Layer 10 of a small transformer language model trained on English Wikipedia (13 layers, counted from 0, width 64).
A neuron's activation on a vector x is SiLU(gate . x) times (in . x), where the dot is the dot product.
The model reads these tokens: "3" " |" " " "0" " |" " " "1" "1" " |" " " "6" "/" "1" "6" " |" " " " |" " " " |" " " " |" " X" " |" " " " |" " Q" "ual" "ify" "ing" " F" "inal" " |\n"

The vector x that enters this layer's MLP at each token. A number n stands for n times 0.038.
0 "3": 29 -28 -66 -35 -17 -10 15 1 -22 -8 16 16 21 5 -14 13 17 28 -28 -7 39 25 12 -1 -9 -1 -21 36 37 0 16 14 57 -16 3 25 0 20 10 -23 41 -21 -22 -6 -26 18 -8 -19 26 4 -3 25 7 23 46 13 39 -2 41 7 4 42 27 -22
1 " |": 13 -40 -71 -52 -11 -7 32 11 -10 4 29 19 -23 -6 1 11 10 11 -27 19 16 -10 -4 -13 -13 -10 1 37 29 -9 6 26 33 -8 5 19 4 10 8 3 23 -18 -42 -9 11 19 18 24 20 24 35 24 -6 21 19 28 54 33 12 7 26 16 4 -18
2 " ": 51 15 -52 -45 -12 -39 17 8 4 -36 33 -13 15 5 0 -15 22 0 -37 12 25 10 10 3 8 0 -18 34 39 -6 -3 14 3 -7 27 9 1 22 12 -9 60 -4 -24 -32 -6 9 -26 0 27 34 -16 5 1 5 35 48 49 2 11 24 25 -9 -10 23
3 "0": 51 10 -23 -34 -1 -9 37 10 -8 -24 46 -18 -13 -13 -17 4 14 10 -18 3 27 33 45 -5 -17 32 -17 54 33 0 2 20 1 -29 -14 33 -11 41 13 -15 44 11 -27 -1 -35 35 -44 -6 28 35 6 24 -23 4 45 25 38 5 29 27 -8 -2 48 -14
4 " |": 19 -36 -53 -53 -18 -10 43 18 -13 -1 51 10 -27 -20 -11 2 14 3 -20 17 9 -12 -7 -15 1 4 -10 44 18 -14 2 35 20 -8 2 9 -1 27 0 -1 29 5 -40 -11 14 36 17 6 13 21 29 13 -1 43 25 38 46 36 9 -2 36 -8 12 -12
5 " ": 47 44 -30 -47 -14 -31 28 0 6 -47 44 -29 15 0 7 -19 40 -2 -52 17 6 11 21 14 4 17 -14 34 36 -9 -11 23 -2 -17 28 2 -2 19 12 14 48 -1 -17 -24 7 20 -34 -12 24 26 -24 13 5 30 35 29 33 3 15 23 25 -14 -7 33
6 "1": 47 17 -15 -31 -26 -15 44 7 -6 -28 37 -20 -16 -14 -12 -4 13 16 -22 13 9 27 42 11 9 33 1 38 31 7 22 41 4 -37 -4 16 -7 24 2 7 48 1 -27 0 -35 53 -50 -27 23 -2 -34 17 -7 36 45 6 14 11 22 21 22 -20 25 -7
7 "1": 27 5 -23 -24 -40 -19 38 14 -16 -17 44 -12 -13 -33 -17 -3 11 16 -18 12 31 24 34 -7 9 15 -6 26 34 10 27 50 27 -16 -13 2 -22 30 1 16 54 8 -16 -13 -12 41 -33 -43 22 -2 -17 11 -4 39 59 17 21 1 36 14 5 -6 20 -13
8 " |": 23 -34 -52 -49 -26 -18 36 10 -12 3 41 -12 -20 -12 -7 9 6 10 -17 29 11 -8 -19 -13 -9 4 -1 24 19 -13 15 48 26 3 7 3 -3 28 -3 35 20 -2 -19 -12 20 38 12 -3 22 11 25 9 -4 48 40 32 43 39 15 4 27 -19 -10 -4
9 " ": 51 44 -36 -54 -19 -36 27 11 11 -41 36 -32 0 5 7 -8 27 -3 -45 23 5 7 11 11 4 7 -12 15 26 -19 3 31 9 -8 36 3 -2 30 9 20 44 -2 -6 -36 2 16 -31 -21 31 26 -22 1 -10 34 35 25 25 0 5 23 20 -22 -10 40
10 "6": 52 3 -3 -39 -26 -11 50 19 -9 -25 40 -14 -16 -24 -4 -16 6 17 -29 1 16 21 36 -1 6 12 -11 27 39 5 7 45 19 -21 -1 9 5 32 4 5 56 4 -20 -21 -20 39 -45 -36 42 10 -12 9 -18 32 50 6 9 9 28 11 7 -18 29 -9
11 "/": 51 13 -13 -55 -30 -34 40 29 6 -11 24 -16 -5 0 1 3 0 6 4 36 0 2 -23 -15 31 -3 -24 17 8 -18 20 43 -4 17 26 37 -24 12 -9 15 42 -16 8 -35 9 56 23 -50 45 23 -8 -9 4 37 42 26 22 11 19 -2 -11 -20 18 24
12 "1": 53 34 -17 -39 -16 -16 36 15 15 -45 21 -21 -1 6 7 27 23 1 -25 28 19 11 35 9 -13 -23 -15 -4 26 -29 27 52 22 15 1 17 12 23 1 10 46 -15 -4 -17 -45 37 -40 -31 59 -12 -18 6 -17 32 30 7 -6 10 22 16 18 -4 24 -24
13 "6": 33 8 -19 -29 -15 5 34 7 -5 -21 28 -14 -3 -29 -6 11 18 3 -17 8 34 7 20 -8 -3 -46 -15 -5 53 -7 20 64 45 8 10 1 9 32 -1 13 59 -16 -3 -30 -29 27 -14 -36 53 6 7 -9 -11 47 39 13 -6 -4 26 20 2 -6 8 -11
14 " |": 27 -21 -54 -57 -20 -10 25 -1 -8 -2 28 -13 -12 4 -1 7 9 0 -17 27 14 -15 -21 -9 -28 -14 -9 4 24 -21 22 52 35 12 13 2 22 37 5 25 24 -15 4 -13 -2 36 11 1 39 17 33 4 -8 43 28 32 32 42 14 0 12 -18 -7 -7
15 " ": 50 44 -43 -60 -12 -28 11 10 7 -36 25 -28 -1 10 10 -12 21 -3 -41 24 9 14 7 17 -4 -5 -12 5 30 -20 5 33 10 -5 35 5 12 40 9 6 51 0 0 -37 -5 3 -27 -13 38 26 -12 -10 -10 32 25 25 23 3 -4 23 11 -30 -12 38
16 " |": 39 0 -31 -63 -1 7 56 8 -15 -11 43 -16 -36 -16 -3 -7 6 0 -19 4 13 -1 5 -3 -17 17 0 30 20 -7 -8 24 11 -31 2 8 20 55 3 -15 31 21 -27 -3 -4 25 1 -1 21 30 15 4 -11 60 21 20 24 52 4 -9 42 -35 20 -1
17 " ": 35 40 -15 -49 -18 -24 26 -5 -15 -37 36 -31 -4 -12 1 -32 26 6 -35 16 0 18 23 11 8 33 -10 23 25 -5 -18 25 10 -28 26 3 3 36 8 1 59 19 -19 -31 -8 8 -37 -23 15 15 -25 2 3 29 37 24 33 7 12 19 33 -31 10 54
18 " |": 28 -10 -21 -55 -9 -4 57 5 -16 -9 45 -21 -44 -27 -12 -13 1 6 -11 15 5 0 1 -6 -12 40 1 26 21 -4 -15 30 9 -34 6 0 5 53 3 0 23 32 -30 0 4 31 -4 -10 3 26 5 2 -4 60 32 12 33 48 10 -6 46 -39 23 9
19 " ": 27 38 -10 -41 -19 -26 27 -8 -13 -37 38 -34 -10 -15 3 -35 25 5 -35 21 -2 17 24 12 11 39 -8 13 22 -6 -22 27 10 -33 32 4 -6 33 7 10 50 24 -19 -25 -3 11 -40 -30 3 12 -33 2 1 31 42 18 31 5 18 19 36 -30 13 60
20 " |": 25 -12 -18 -49 -14 -5 56 5 -14 -7 44 -23 -49 -29 -11 -14 3 6 -9 15 3 -1 2 -3 -11 43 8 18 21 -3 -13 34 7 -36 12 -3 1 48 2 9 22 34 -31 5 7 35 -8 -11 -2 24 0 0 -9 63 34 4 31 47 10 -1 47 -39 21 8
21 " X": 45 29 -18 -23 -9 -5 24 18 -10 -2 18 -8 -18 1 -39 3 21 20 -43 28 -17 45 22 0 0 2 -39 -13 5 -32 -40 27 25 -27 52 -10 0 7 5 15 37 21 0 -11 17 56 -54 -37 -17 -3 -9 11 -3 24 28 2 40 10 -9 -3 14 42 26 21
22 " |": 23 1 -28 -33 -5 -1 48 12 8 2 37 -10 -43 -28 -26 -3 2 -7 7 38 -2 -2 -1 -3 -11 36 12 -17 28 -9 -20 42 16 -22 34 -7 24 17 16 3 24 31 -24 29 -7 20 -20 -2 -21 34 19 6 4 68 22 22 45 49 5 16 38 -6 28 -18
23 " ": 32 57 -22 -34 -18 -26 18 -4 6 -36 34 -29 -5 -12 -4 -35 21 0 -30 33 -8 22 23 13 9 27 -1 -15 22 -9 -23 27 6 -35 44 4 4 28 19 5 56 39 -9 -12 -6 -6 -42 -20 -10 21 -31 1 9 29 28 32 47 9 12 29 33 -22 9 41
24 " |": 27 -5 -21 -42 -19 2 53 -1 -12 -4 41 -18 -54 -30 -17 -16 10 7 -12 21 0 2 8 -2 -4 44 4 14 12 -1 -16 31 6 -46 8 -3 6 47 4 6 23 39 -30 10 14 27 -2 -9 -5 28 2 5 -3 63 34 10 39 50 9 2 47 -31 29 6
25 " Q": 43 31 -1 -31 -7 -15 17 -12 -3 -2 10 -8 -6 -4 -28 -3 -11 7 -55 49 -6 18 37 16 -14 20 -38 5 5 -16 -21 36 -9 -13 64 6 6 4 -9 21 22 62 -14 -6 26 51 -37 -27 -16 32 -12 18 -15 33 13 22 48 11 -6 -8 8 18 20 35
26 "ual": 95 3 -27 -53 -26 41 41 30 0 -19 27 24 -11 -14 -25 22 24 -10 8 22 -56 19 28 30 4 0 15 -46 -14 6 -36 18 43 -18 6 -4 3 -15 -6 -7 20 34 -23 -19 -31 28 -40 20 -6 -8 -17 3 -1 40 -7 11 -12 -18 -8 4 26 14 -3 32
27 "ify": 71 -3 -25 -32 -24 -5 32 -3 -22 11 7 11 12 1 -7 4 -4 -24 2 -12 -10 21 20 -3 -18 -1 -15 -23 39 13 -28 24 55 -17 -7 0 24 25 18 -57 38 4 -29 -44 -32 55 -10 -11 21 34 -5 57 -21 54 -1 13 17 -3 21 -2 18 19 25 26
28 "ing": 36 6 -50 -33 -35 1 44 2 -24 22 9 0 -23 14 -4 -18 6 -11 -6 21 21 18 31 1 -31 15 -23 -31 26 -19 8 24 37 -11 -1 -9 4 32 19 -38 37 10 -27 -17 -23 32 30 0 18 25 16 38 -25 26 22 -9 27 1 9 -13 7 50 7 58
29 " F": 21 31 -28 -37 -21 -7 27 -17 -6 15 -19 8 5 9 -16 -22 -6 13 -39 -1 14 29 71 12 -19 10 -52 -31 43 -30 -22 3 49 20 10 25 -5 7 -34 -28 27 19 -5 26 6 45 -35 -2 38 58 9 15 -7 15 17 11 23 -9 12 -25 36 37 -11 -1
30 "inal": 40 0 -37 -26 -28 47 28 26 -28 -4 -43 16 17 -12 -44 -21 4 -13 -24 8 -15 17 -8 17 -41 -22 -40 -25 15 8 26 11 17 -15 7 1 45 10 32 -52 21 35 -32 -35 -37 20 9 -25 26 22 12 3 -17 -3 -18 19 -2 -9 4 -14 1 51 -21 6
31 " |\n": 28 -38 -39 -40 15 -27 12 18 18 5 -6 -11 -8 19 -29 -15 7 8 -28 -45 55 -10 15 -23 -40 -22 -6 36 -1 14 2 -5 41 1 35 48 24 6 -3 -23 44 -19 -56 3 -12 5 4 15 1 -6 21 -1 -18 -11 8 13 62 -16 50 -3 14 20 -3 -21

Each question shows the input weights of one neuron of the MLP. A number n stands for n times 0.016.

n87 gate: 12 -14 7 -47 6 40 -21 -18 -17 -13 3 -9 -1 -37 26 -6 5 -30 8 -15 28 -19 4 1 0 -29 44 -20 14 -15 -26 4 9 -41 -15 -3 -3 32 -3 15 -12 -35 4 -12 -26 8 -4 11 13 -30 -24 -3 5 -2 -4 35 -8 1 -29 0 -7 -35 -29 -4
n87 in: 36 -5 45 18 45 18 -14 -15 17 -6 -23 -9 -37 -7 12 0 7 7 16 17 15 -38 1 6 0 53 -4 1 5 -34 -22 -17 -4 16 6 7 19 -14 18 5 3 -17 10 11 -23 -12 15 12 25 6 33 -13 -7 53 -17 6 16 32 -1 -4 -7 29 2 3
On which token does it fire most, and how strongly? 16 " |", at about 4.6

n146 gate: 26 20 7 10 38 11 -7 6 -10 16 -9 32 32 6 -45 5 24 2 42 14 1 -7 7 4 3 -22 -12 -16 -15 -14 19 5 -34 -15 24 -6 -25 -37 19 -2 -5 26 18 -8 15 -2 12 -1 11 -12 -15 29 20 28 -41 -35 -17 41 -2 -11 -12 6 10 -21
n146 in: 18 15 -7 -2 39 -16 -18 -32 -4 -10 29 -34 5 -33 9 13 -14 2 18 -7 4 4 -27 36 -11 -1 -51 -8 14 23 -2 -23 -12 -19 -3 29 -40 0 -5 21 6 13 17 7 4 -26 26 19 16 24 -31 10 -8 12 41 -16 16 16 -27 -26 -4 7 -6 19
On which token does it fire most? 25 " Q"

n170 gate: -6 5 35 -9 0 -5 -18 3 28 4 -32 22 18 8 -39 -5 -10 12 3 -3 -29 27 34 9 3 -17 31 42 22 10 39 -32 9 -43 9 0 30 -15 14 22 12 -17 3 41 -36 15 -2 3 -18 -7 29 -37 -30 6 29 2 -16 -34 5 -27 -38 -9 21 -18
n170 in: 12 -25 -54 28 24 2 2 -1 15 -7 -19 -17 24 2 19 0 -26 -49 -24 1 1 -40 26 42 33 9 -9 24 10 -22 -10 73 16 -10 1 -7 18 -9 15 31 3 0 27 -5 13 -15 -30 -4 14 39 -24 27 -5 -21 -15 28 -37 -6 -15 5 19 -13 -32 -1
On which two tokens does it fire most, strongest first? 6 "1", 10 "6"

n3 gate: -2 -18 -17 -1 3 -6 -17 -3 15 17 -14 27 -32 -11 7 -36 26 -8 8 -9 -27 -11 5 -12 19 -45 45 7 54 8 -20 -5 -2 -31 -9 -8 -38 8 -37 11 -4 18 -9 -17 29 5 -13 6 1 25 8 2 -8 26 15 -10 -4 -28 -22 -13 -4 -17 -11 -18
n3 in: 13 20 -34 15 -1 -3 1 3 -44 -23 -37 22 -18 3 2 -9 11 14 1 -16 24 -13 14 -9 2 -23 -1 -6 -22 3 22 5 26 20 -29 -3 27 6 -21 -11 21 14 28 21 2 14 28 -26 11 -13 -60 4 19 -4 -1 32 6 -36 8 14 3 -10 -4 -23
On which token does it fire most? 13 "6"

n179 gate: -5 -37 -24 -21 12 14 -30 -18 29 -27 -8 39 14 -5 16 5 -4 37 -2 -12 -22 25 2 -15 -6 36 47 -2 21 -32 -39 0 23 -11 -20 -34 -42 -13 19 18 -39 -27 8 -29 33 8 27 5 6 -15 8 11 -42 10 -24 35 -44 5 -19 22 28 -7 14 7
n179 in: -27 -18 10 -32 2 7 26 -29 2 5 23 10 -30 -22 25 7 -30 -14 -15 -41 -8 -3 15 -11 -12 12 29 -5 14 14 4 12 -45 40 -11 -4 5 20 57 -6 -51 -35 -2 -18 44 -2 -5 61 58 2 -21 -25 1 15 6 9 -2 -25 43 -36 36 37 7 5
On which token does it fire most? 1 " |"

n144 gate: -2 -21 -18 8 10 -4 14 -14 8 1 -41 -1 -15 7 -21 -29 -17 27 0 -6 11 -22 13 16 -25 -3 28 49 19 -16 20 -4 5 -21 -3 -3 1 19 10 23 -12 -12 13 -45 -8 -16 13 13 8 20 -37 11 26 -20 -6 -25 19 1 37 15 -18 4 -7 -2
n144 in: -29 -13 9 -32 0 -18 4 -3 17 2 9 11 -21 -27 -39 -9 -8 -27 0 -24 0 -11 -38 11 -14 -13 -32 15 1 -3 21 14 11 24 -12 -7 -5 15 52 -5 4 6 3 -25 2 24 -25 18 14 33 -5 5 -22 -46 0 -7 11 8 6 2 -25 -46 25 56
On which token does it fire most? 31 " |\n"

n9 gate: -20 -16 4 -17 26 -6 -15 -10 -11 25 6 -11 41 -1 -39 -12 -30 19 6 -21 28 -17 16 12 -15 -9 15 0 0 -19 -27 -12 14 -6 -33 -19 -15 24 11 2 9 -7 23 -3 -8 -5 0 49 23 -2 32 -27 -30 18 22 -18 -5 -4 0 2 -11 -43 1 -21
n9 in: 19 -33 13 -39 18 36 -20 0 3 -18 21 -11 40 18 -38 -36 8 -18 13 22 50 -13 14 -8 -39 -2 -31 -28 -15 -5 20 12 75 -18 -36 -22 -12 -20 29 7 4 -23 18 6 10 19 2 19 -24 -16 -2 8 10 -61 -8 -22 0 14 44 14 8 -33 36 -38
On which token does it fire most? 31 " |\n"

n125 gate: 5 9 -26 -5 -13 2 -36 -9 5 11 -7 25 -17 -31 2 -27 -32 -26 -2 -8 45 3 -2 -12 39 -16 20 7 -8 4 7 0 0 7 -24 28 14 30 9 -27 -10 -16 7 3 -9 -34 -20 28 10 -5 -26 5 -4 -2 -31 -3 8 9 -18 7 -61 -13 -20 -18
n125 in: 6 6 0 17 -14 -24 3 -18 -11 7 47 22 12 35 -31 0 37 18 25 16 -10 -18 17 12 18 27 -1 -44 -24 -27 17 -2 11 9 9 -51 8 7 -16 24 25 -24 -24 -1 19 -6 37 -19 14 -3 -6 -6 -1 -15 -4 -6 0 6 -17 -30 41 4 31 9
On which token does it fire most, and how strongly? 3 "0", at about 0.76

n10 gate: -28 -23 -8 -2 16 -13 55 -4 5 2 22 -13 -14 10 -14 25 -2 34 22 -5 -1 -22 -2 11 -3 9 13 2 -5 2 1 -10 6 8 7 -33 -7 -43 -5 -2 20 -4 3 36 9 -17 14 15 47 9 21 -21 -6 14 -13 -3 5 7 -4 -17 22 -33 13 19
n10 in: -20 -3 -10 -6 3 -8 -23 -13 -12 23 -18 18 -16 45 -10 8 3 -6 16 4 12 12 32 12 -23 23 -5 -18 -22 -17 6 -5 -5 -34 -24 25 36 8 41 22 -3 -3 15 0 -33 -30 1 11 13 2 -11 25 -5 -4 30 10 18 17 10 11 -35 -28 -30 -7
On which token does it fire most? 14 " |"

n24 gate: -33 -3 9 51 -8 -20 -1 -2 -44 9 22 24 0 8 13 19 -14 21 5 4 -16 5 15 -19 5 27 36 23 18 -34 -25 -2 4 15 -31 3 29 -16 -4 -7 -1 -10 7 -19 -16 27 1 -1 29 17 24 10 44 -17 -32 3 13 15 -10 -30 -8 -6 -29 -12
n24 in: 29 11 31 34 -25 -18 -11 -14 26 -41 -2 10 7 -23 -12 0 -9 -14 -34 -38 -12 -19 22 -16 11 0 -12 -4 -13 -18 -28 7 -5 -13 -7 33 -41 9 -38 13 15 9 -10 -15 -24 -5 -17 16 -35 32 27 11 -26 14 -4 10 -38 20 3 -7 -34 -26 -36 19
On which token does it fire most? 0 "3"

n94 gate: 52 3 -3 14 4 42 13 -9 -15 27 -14 6 -8 -7 28 27 7 17 -2 -13 9 20 -5 -24 32 -21 -23 25 17 -18 14 -25 2 -67 -39 -16 -12 6 -3 7 -8 8 19 -21 9 -39 25 -21 -8 24 -16 0 3 -1 -1 -37 -18 -24 -26 37 0 0 8 -12
n94 in: 3 -33 -46 57 -25 -16 -18 -8 15 16 -27 12 -6 10 -18 -35 -31 -24 -17 -5 5 18 21 24 28 1 -16 -6 32 25 -27 31 10 31 -34 -16 3 0 -6 10 -9 -8 -9 64 19 2 14 15 8 9 18 -12 1 40 -9 9 -5 -3 9 18 2 -19 9 28
On which token does it fire most, and how strongly? 12 "1", at about 0.73

n178 gate: 21 28 27 7 -4 -4 23 12 -43 -8 -42 4 -33 8 -22 5 3 13 -21 -1 -1 -2 -11 -19 -28 -12 26 9 11 -3 -42 -28 -8 19 10 -24 -6 -12 19 27 21 -22 22 -23 25 11 -17 8 -21 -14 -5 13 -9 8 6 -11 -53 22 -2 37 16 4 -33 9
n178 in: -9 -34 4 16 -13 -50 6 -43 -17 -16 -24 42 -21 -1 21 5 11 -2 -60 8 -14 7 7 1 5 1 -22 -13 3 8 -11 -7 13 -6 -38 11 -2 -3 -4 73 20 11 -26 8 -32 -1 -20 11 -11 22 4 -6 -24 -34 -6 -34 13 5 16 -11 -30 30 14 -4
On which token does it fire most? 21 " X"

n54 gate: -41 -19 14 14 12 -9 -17 16 17 11 35 -9 -32 20 -5 -2 0 -5 -3 -26 -1 -28 0 -18 -15 -4 9 1 3 -10 -31 -8 -8 19 -3 -26 -18 -20 -4 15 -28 4 3 -8 10 4 -21 -7 -9 -2 15 19 17 24 16 -7 11 -20 2 -16 20 61 19 9
n54 in: 30 -30 -8 24 -21 -15 11 -3 0 19 15 -8 6 11 -31 -15 -11 -13 34 2 41 16 24 11 17 2 26 12 8 0 -5 -3 32 -1 -6 -2 18 16 26 3 -3 19 -10 7 -23 23 -19 2 15 30 -39 8 -32 -42 -1 -16 4 16 -17 -15 29 5 -10 11
On which token does it fire most, and how strongly? 21 " X", at about 2.1

n96 gate: -16 -22 -8 -18 9 33 -4 -20 -32 -23 19 -10 -7 3 7 -12 2 6 32 -14 25 24 6 10 43 2 -18 -6 -31 -18 -3 -8 1 21 11 16 -44 33 -23 -7 -17 -3 35 -8 43 -11 1 -15 7 -9 -7 -1 13 -48 3 -32 -4 13 12 4 1 -18 2 22
n96 in: -7 19 -1 28 -5 -1 -13 -19 14 -23 7 -42 -14 -15 -9 -13 16 34 9 -14 6 -15 9 -6 -8 -24 -14 20 4 -28 0 19 -26 5 14 32 -21 -66 18 39 -1 43 -12 -20 -25 -28 5 4 25 -35 -3 -24 22 45 4 15 -7 -43 16 -15 -1 14 -1 -18
On which token does it fire most? 28 "ing"

n85 gate: -8 -4 42 29 0 10 42 -17 13 18 3 22 -7 4 -10 -40 9 2 25 -21 23 15 -6 4 2 -28 1 2 -44 -7 15 -11 11 -8 -21 8 -1 0 -15 -29 -34 -30 9 -13 58 -2 -22 -16 1 23 -18 -28 -9 -10 1 -21 19 31 17 31 36 24 -35 -5
n85 in: 20 -1 8 4 36 33 3 39 44 -13 25 -14 -17 3 13 -11 7 12 -39 9 -15 -37 2 -2 11 11 7 -28 -6 -6 -41 0 -4 -30 23 1 4 22 -19 11 49 5 4 1 28 13 14 -3 16 4 20 25 -39 -8 -5 -35 0 -36 -50 10 -36 -10 -10 -37
On which token does it fire most, and how strongly? 0 "3", at about 0.54

n158 gate: 12 15 37 -11 -18 -13 8 51 -12 -10 -45 -5 -31 -45 -11 16 -22 -13 -7 1 -7 -14 15 -25 -10 -9 15 9 28 11 -4 -17 -3 -3 -59 13 -8 -26 14 35 12 0 -2 10 -14 6 34 21 -12 -28 -18 16 -13 -17 -9 -17 20 -19 -40 -7 3 15 14 -3
n158 in: 20 -2 -1 9 36 -31 1 8 -7 -38 6 -12 -16 36 8 16 27 -6 13 52 9 29 -4 16 24 15 -24 -31 -28 5 24 13 -9 -22 -4 15 7 -18 -23 0 -19 -35 -25 37 28 -47 -16 -7 0 34 20 -2 10 9 -9 -7 -23 -8 58 45 -18 -40 -20 -28
On which token does it fire most, and how strongly? 27 "ify", at about 1.1

n97 gate: -33 -9 27 15 -2 -3 0 -10 20 5 -4 42 -6 7 -21 15 27 8 -18 16 -24 10 5 25 18 9 3 22 22 19 29 1 2 -16 -21 17 -12 -19 0 3 -12 9 23 -14 -14 -16 9 -11 33 18 -11 16 -5 -17 -23 -3 41 -53 8 -13 -23 -5 2 -26
n97 in: 6 13 -18 -4 -16 22 -1 -17 31 -5 -18 13 0 -6 -23 7 -22 -27 -9 5 -7 -5 14 12 9 -15 39 14 31 -24 31 24 0 -32 -13 -8 -18 6 -17 -42 -10 -25 14 -11 -25 14 -41 -27 9 28 -13 27 -26 9 1 18 -25 -2 -35 -25 -14 -55 -1 -5
On which token does it fire most, and how strongly? 31 " |\n", at about 1

n176 gate: 40 1 -8 -23 -8 -16 -14 12 -2 20 -25 1 -9 -11 12 5 -6 10 -7 1 17 -19 -21 -6 27 -35 -7 -27 -30 -28 -2 -16 -20 2 -5 -2 22 53 -5 10 -41 22 9 -5 6 18 -18 -7 -2 10 -17 -32 19 17 12 14 -13 -15 4 -1 -10 -9 0 -29
n176 in: -38 -9 27 -19 -23 -39 -8 9 -15 -21 23 -29 -6 0 -9 -38 -34 3 4 -3 23 -17 23 48 7 -24 -30 23 -41 -7 -32 5 20 -45 15 -7 10 23 -3 2 -41 -28 -22 2 49 15 14 -16 20 -14 -7 21 -25 20 15 -4 25 -30 -5 -9 -7 5 -11 -16
On which token does it fire most? 11 "/"

n145 gate: -13 -14 55 4 2 2 -1 -41 44 3 -23 30 10 -2 -2 11 25 -14 -28 6 -3 39 -28 -33 -3 -8 0 26 20 3 -14 -1 25 -33 4 -24 -14 20 12 1 -7 -18 -9 22 11 0 12 19 32 -6 -16 9 -9 19 -2 10 2 -7 -23 19 -24 -2 8 -13
n145 in: -19 14 -18 -8 9 -10 44 -6 16 26 -2 -12 15 13 20 -12 23 -25 -24 16 -8 43 -43 12 -20 -35 19 -21 16 19 -29 -4 19 4 -21 -10 22 35 -12 17 -12 14 5 17 9 31 19 -27 19 -3 -4 4 6 -43 11 6 20 16 1 -10 25 -52 11 -5
On which token does it fire most? 13 "6"

n31 gate: 2 -1 9 -18 0 15 -21 4 -14 7 -7 -5 -5 10 -2 42 -34 21 2 14 36 17 -11 4 -13 21 8 -15 -5 -1 -6 -1 -13 -11 13 -31 -7 -19 33 -2 7 -9 -26 -2 28 -27 2 6 43 5 25 -17 -15 -24 -18 18 -17 9 41 7 -38 -2 18 -16
n31 in: 18 0 56 21 -3 13 3 51 38 -23 3 -24 -15 12 -4 -14 -7 8 -11 -8 -9 5 -6 27 -22 2 -54 -14 3 45 8 -31 7 -35 0 -21 9 8 -21 3 -4 15 21 2 -3 -19 -15 -3 -1 4 -10 31 10 -3 -12 4 24 6 12 5 24 -24 -28 6
On which token does it fire most? 4 " |"

n92 gate: 34 -4 3 40 -12 -6 18 -14 7 -27 45 15 2 -5 -15 12 -14 -57 -6 3 32 -13 -16 -15 -16 -42 0 23 -16 31 -17 -32 10 0 13 0 -32 21 40 -17 10 6 8 -1 -3 7 0 -15 -16 4 1 -7 -29 -12 -9 1 -8 -46 -18 -25 17 26 -3 5
n92 in: 12 20 5 -8 -17 -17 -21 -17 9 4 -10 -14 11 27 48 17 -2 30 -30 -19 18 -38 16 -1 13 23 3 -20 12 -5 20 11 -4 0 10 -34 -14 6 1 -26 21 20 -34 28 -10 29 4 6 -10 9 4 14 20 0 42 -27 7 39 -8 -29 23 -8 17 -21
On which token does it fire most? 27 "ify"

n110 gate: 16 12 31 0 23 -19 4 20 4 10 -14 -30 28 24 12 -34 -18 -20 -9 -9 15 -6 -12 -1 -7 44 -3 -7 -11 -11 -12 -11 -5 -12 -30 -2 11 14 -49 -34 14 -12 12 12 4 20 28 -44 32 -2 -14 11 5 -15 -13 -14 10 2 -50 -26 -18 -15 -1 -6
n110 in: 8 -46 -46 2 3 8 -14 -20 -6 1 6 12 -5 -17 -4 -18 -27 5 -7 -37 10 43 -2 31 -4 -1 19 -6 -24 20 -13 8 34 24 23 -20 5 44 18 -25 27 25 5 4 -7 -45 -26 0 -3 4 -7 -29 -8 0 3 -3 10 -41 -41 -1 47 -29 -17 2
On which token does it fire most, and how strongly? 29 " F", at about 2.5

n175 gate: 23 -16 -4 -3 17 15 31 33 -36 54 23 -2 -12 31 17 -9 -4 -10 23 -4 21 5 34 1 -7 -21 11 18 17 3 -16 -6 18 -5 36 18 -3 4 -13 16 -24 22 23 23 19 -19 13 7 19 -8 15 -10 3 5 2 -7 -23 -49 -36 -8 -30 -16 16 7
n175 in: 40 -34 21 8 28 -2 -40 -8 -3 -47 2 -19 -7 11 22 22 17 28 -37 8 -10 -15 12 51 0 3 -18 -28 -21 23 -14 12 2 12 -36 1 -34 -9 18 -4 36 14 -8 38 34 -4 32 -16 24 -20 10 -16 -13 16 -16 12 2 13 3 12 -13 18 24 23
On which token does it fire most? 26 "ual"

n173 gate: 10 -12 35 -30 24 10 -19 -11 -1 4 -35 9 -9 -40 -20 -6 4 8 7 -2 20 16 -7 15 13 27 14 -3 2 7 0 -23 6 -1 -23 15 14 -5 6 -8 -23 -14 5 -32 -33 -27 -2 40 8 -30 -10 29 13 -14 17 -11 27 5 32 -19 -25 13 10 15
n173 in: 34 -3 -10 -5 9 24 8 -32 16 -2 7 -2 -17 -8 -18 0 10 -4 6 52 17 16 9 12 -7 -16 7 -28 -7 12 -11 -51 4 -6 20 -11 10 7 12 29 -6 26 -2 -33 -12 -41 5 -7 6 -28 -30 16 -37 -1 1 5 39 -10 15 -12 -9 4 15 12
On which token does it fire most, and how strongly? 31 " |\n", at about 1.6

n22 gate: -24 -15 19 -46 5 -13 -11 -35 16 -14 4 27 20 3 -23 -28 -23 -2 -8 31 -9 21 -35 -2 22 7 18 -8 -5 21 10 26 22 27 -5 3 11 3 -16 -20 1 22 -15 -25 1 -21 -18 43 45 -27 10 -8 1 -20 11 -5 -33 -26 0 -5 -14 -22 -6 21
n22 in: -1 28 -16 -25 -8 -16 -5 35 -7 16 -16 3 9 20 -9 -8 14 7 -18 1 -17 31 -9 3 57 22 18 -22 -40 24 -16 -2 56 18 0 51 -10 14 -11 26 -5 4 13 31 9 14 17 22 -10 16 -1 -19 9 1 -6 -32 -20 18 7 27 7 -17 -5 15
On which token does it fire most? 26 "ual"

n66 gate: -28 -5 -42 2 24 -12 7 -24 8 -11 23 -1 21 20 -43 9 2 -4 -11 -9 27 -5 -14 -29 17 20 31 5 8 -31 15 -24 23 -12 -8 -42 -16 8 -31 -20 -28 12 2 2 -8 27 10 -13 -1 -2 -25 -18 -2 0 -17 -14 -3 0 -24 16 -46 -2 24 7
n66 in: -2 4 -46 18 19 3 15 0 -17 -10 -8 2 31 -4 -21 8 -3 2 21 5 -12 29 23 21 9 -33 -22 -8 6 -44 -5 5 -2 -24 -52 9 28 21 2 -8 -1 16 -3 -9 -11 -26 17 34 -44 2 -44 32 -5 16 -14 18 -15 -20 12 14 19 26 4 -49
On which token does it fire most? 0 "3"

n21 gate: -48 7 -13 16 -6 -24 -16 -32 -18 -1 -3 -2 -23 -19 7 0 6 -12 8 11 2 -49 -26 4 -4 -22 -13 34 17 -25 12 -49 1 -13 6 17 18 22 27 33 7 23 -12 27 -22 8 -12 11 -21 -7 -33 7 9 -44 25 -23 34 -48 35 0 -4 -15 -28 -31
n21 in: 23 -12 14 23 -20 -12 -21 -3 -24 -38 -4 -30 6 -9 24 9 33 -3 13 -17 18 32 -14 13 -24 -4 28 18 51 -16 -25 -47 -21 -5 -8 38 -37 40 19 2 11 27 -3 25 -28 33 -13 44 12 -2 -6 7 26 -20 -14 -12 28 56 0 16 40 -7 25 15
On which token does it fire most? 31 " |\n"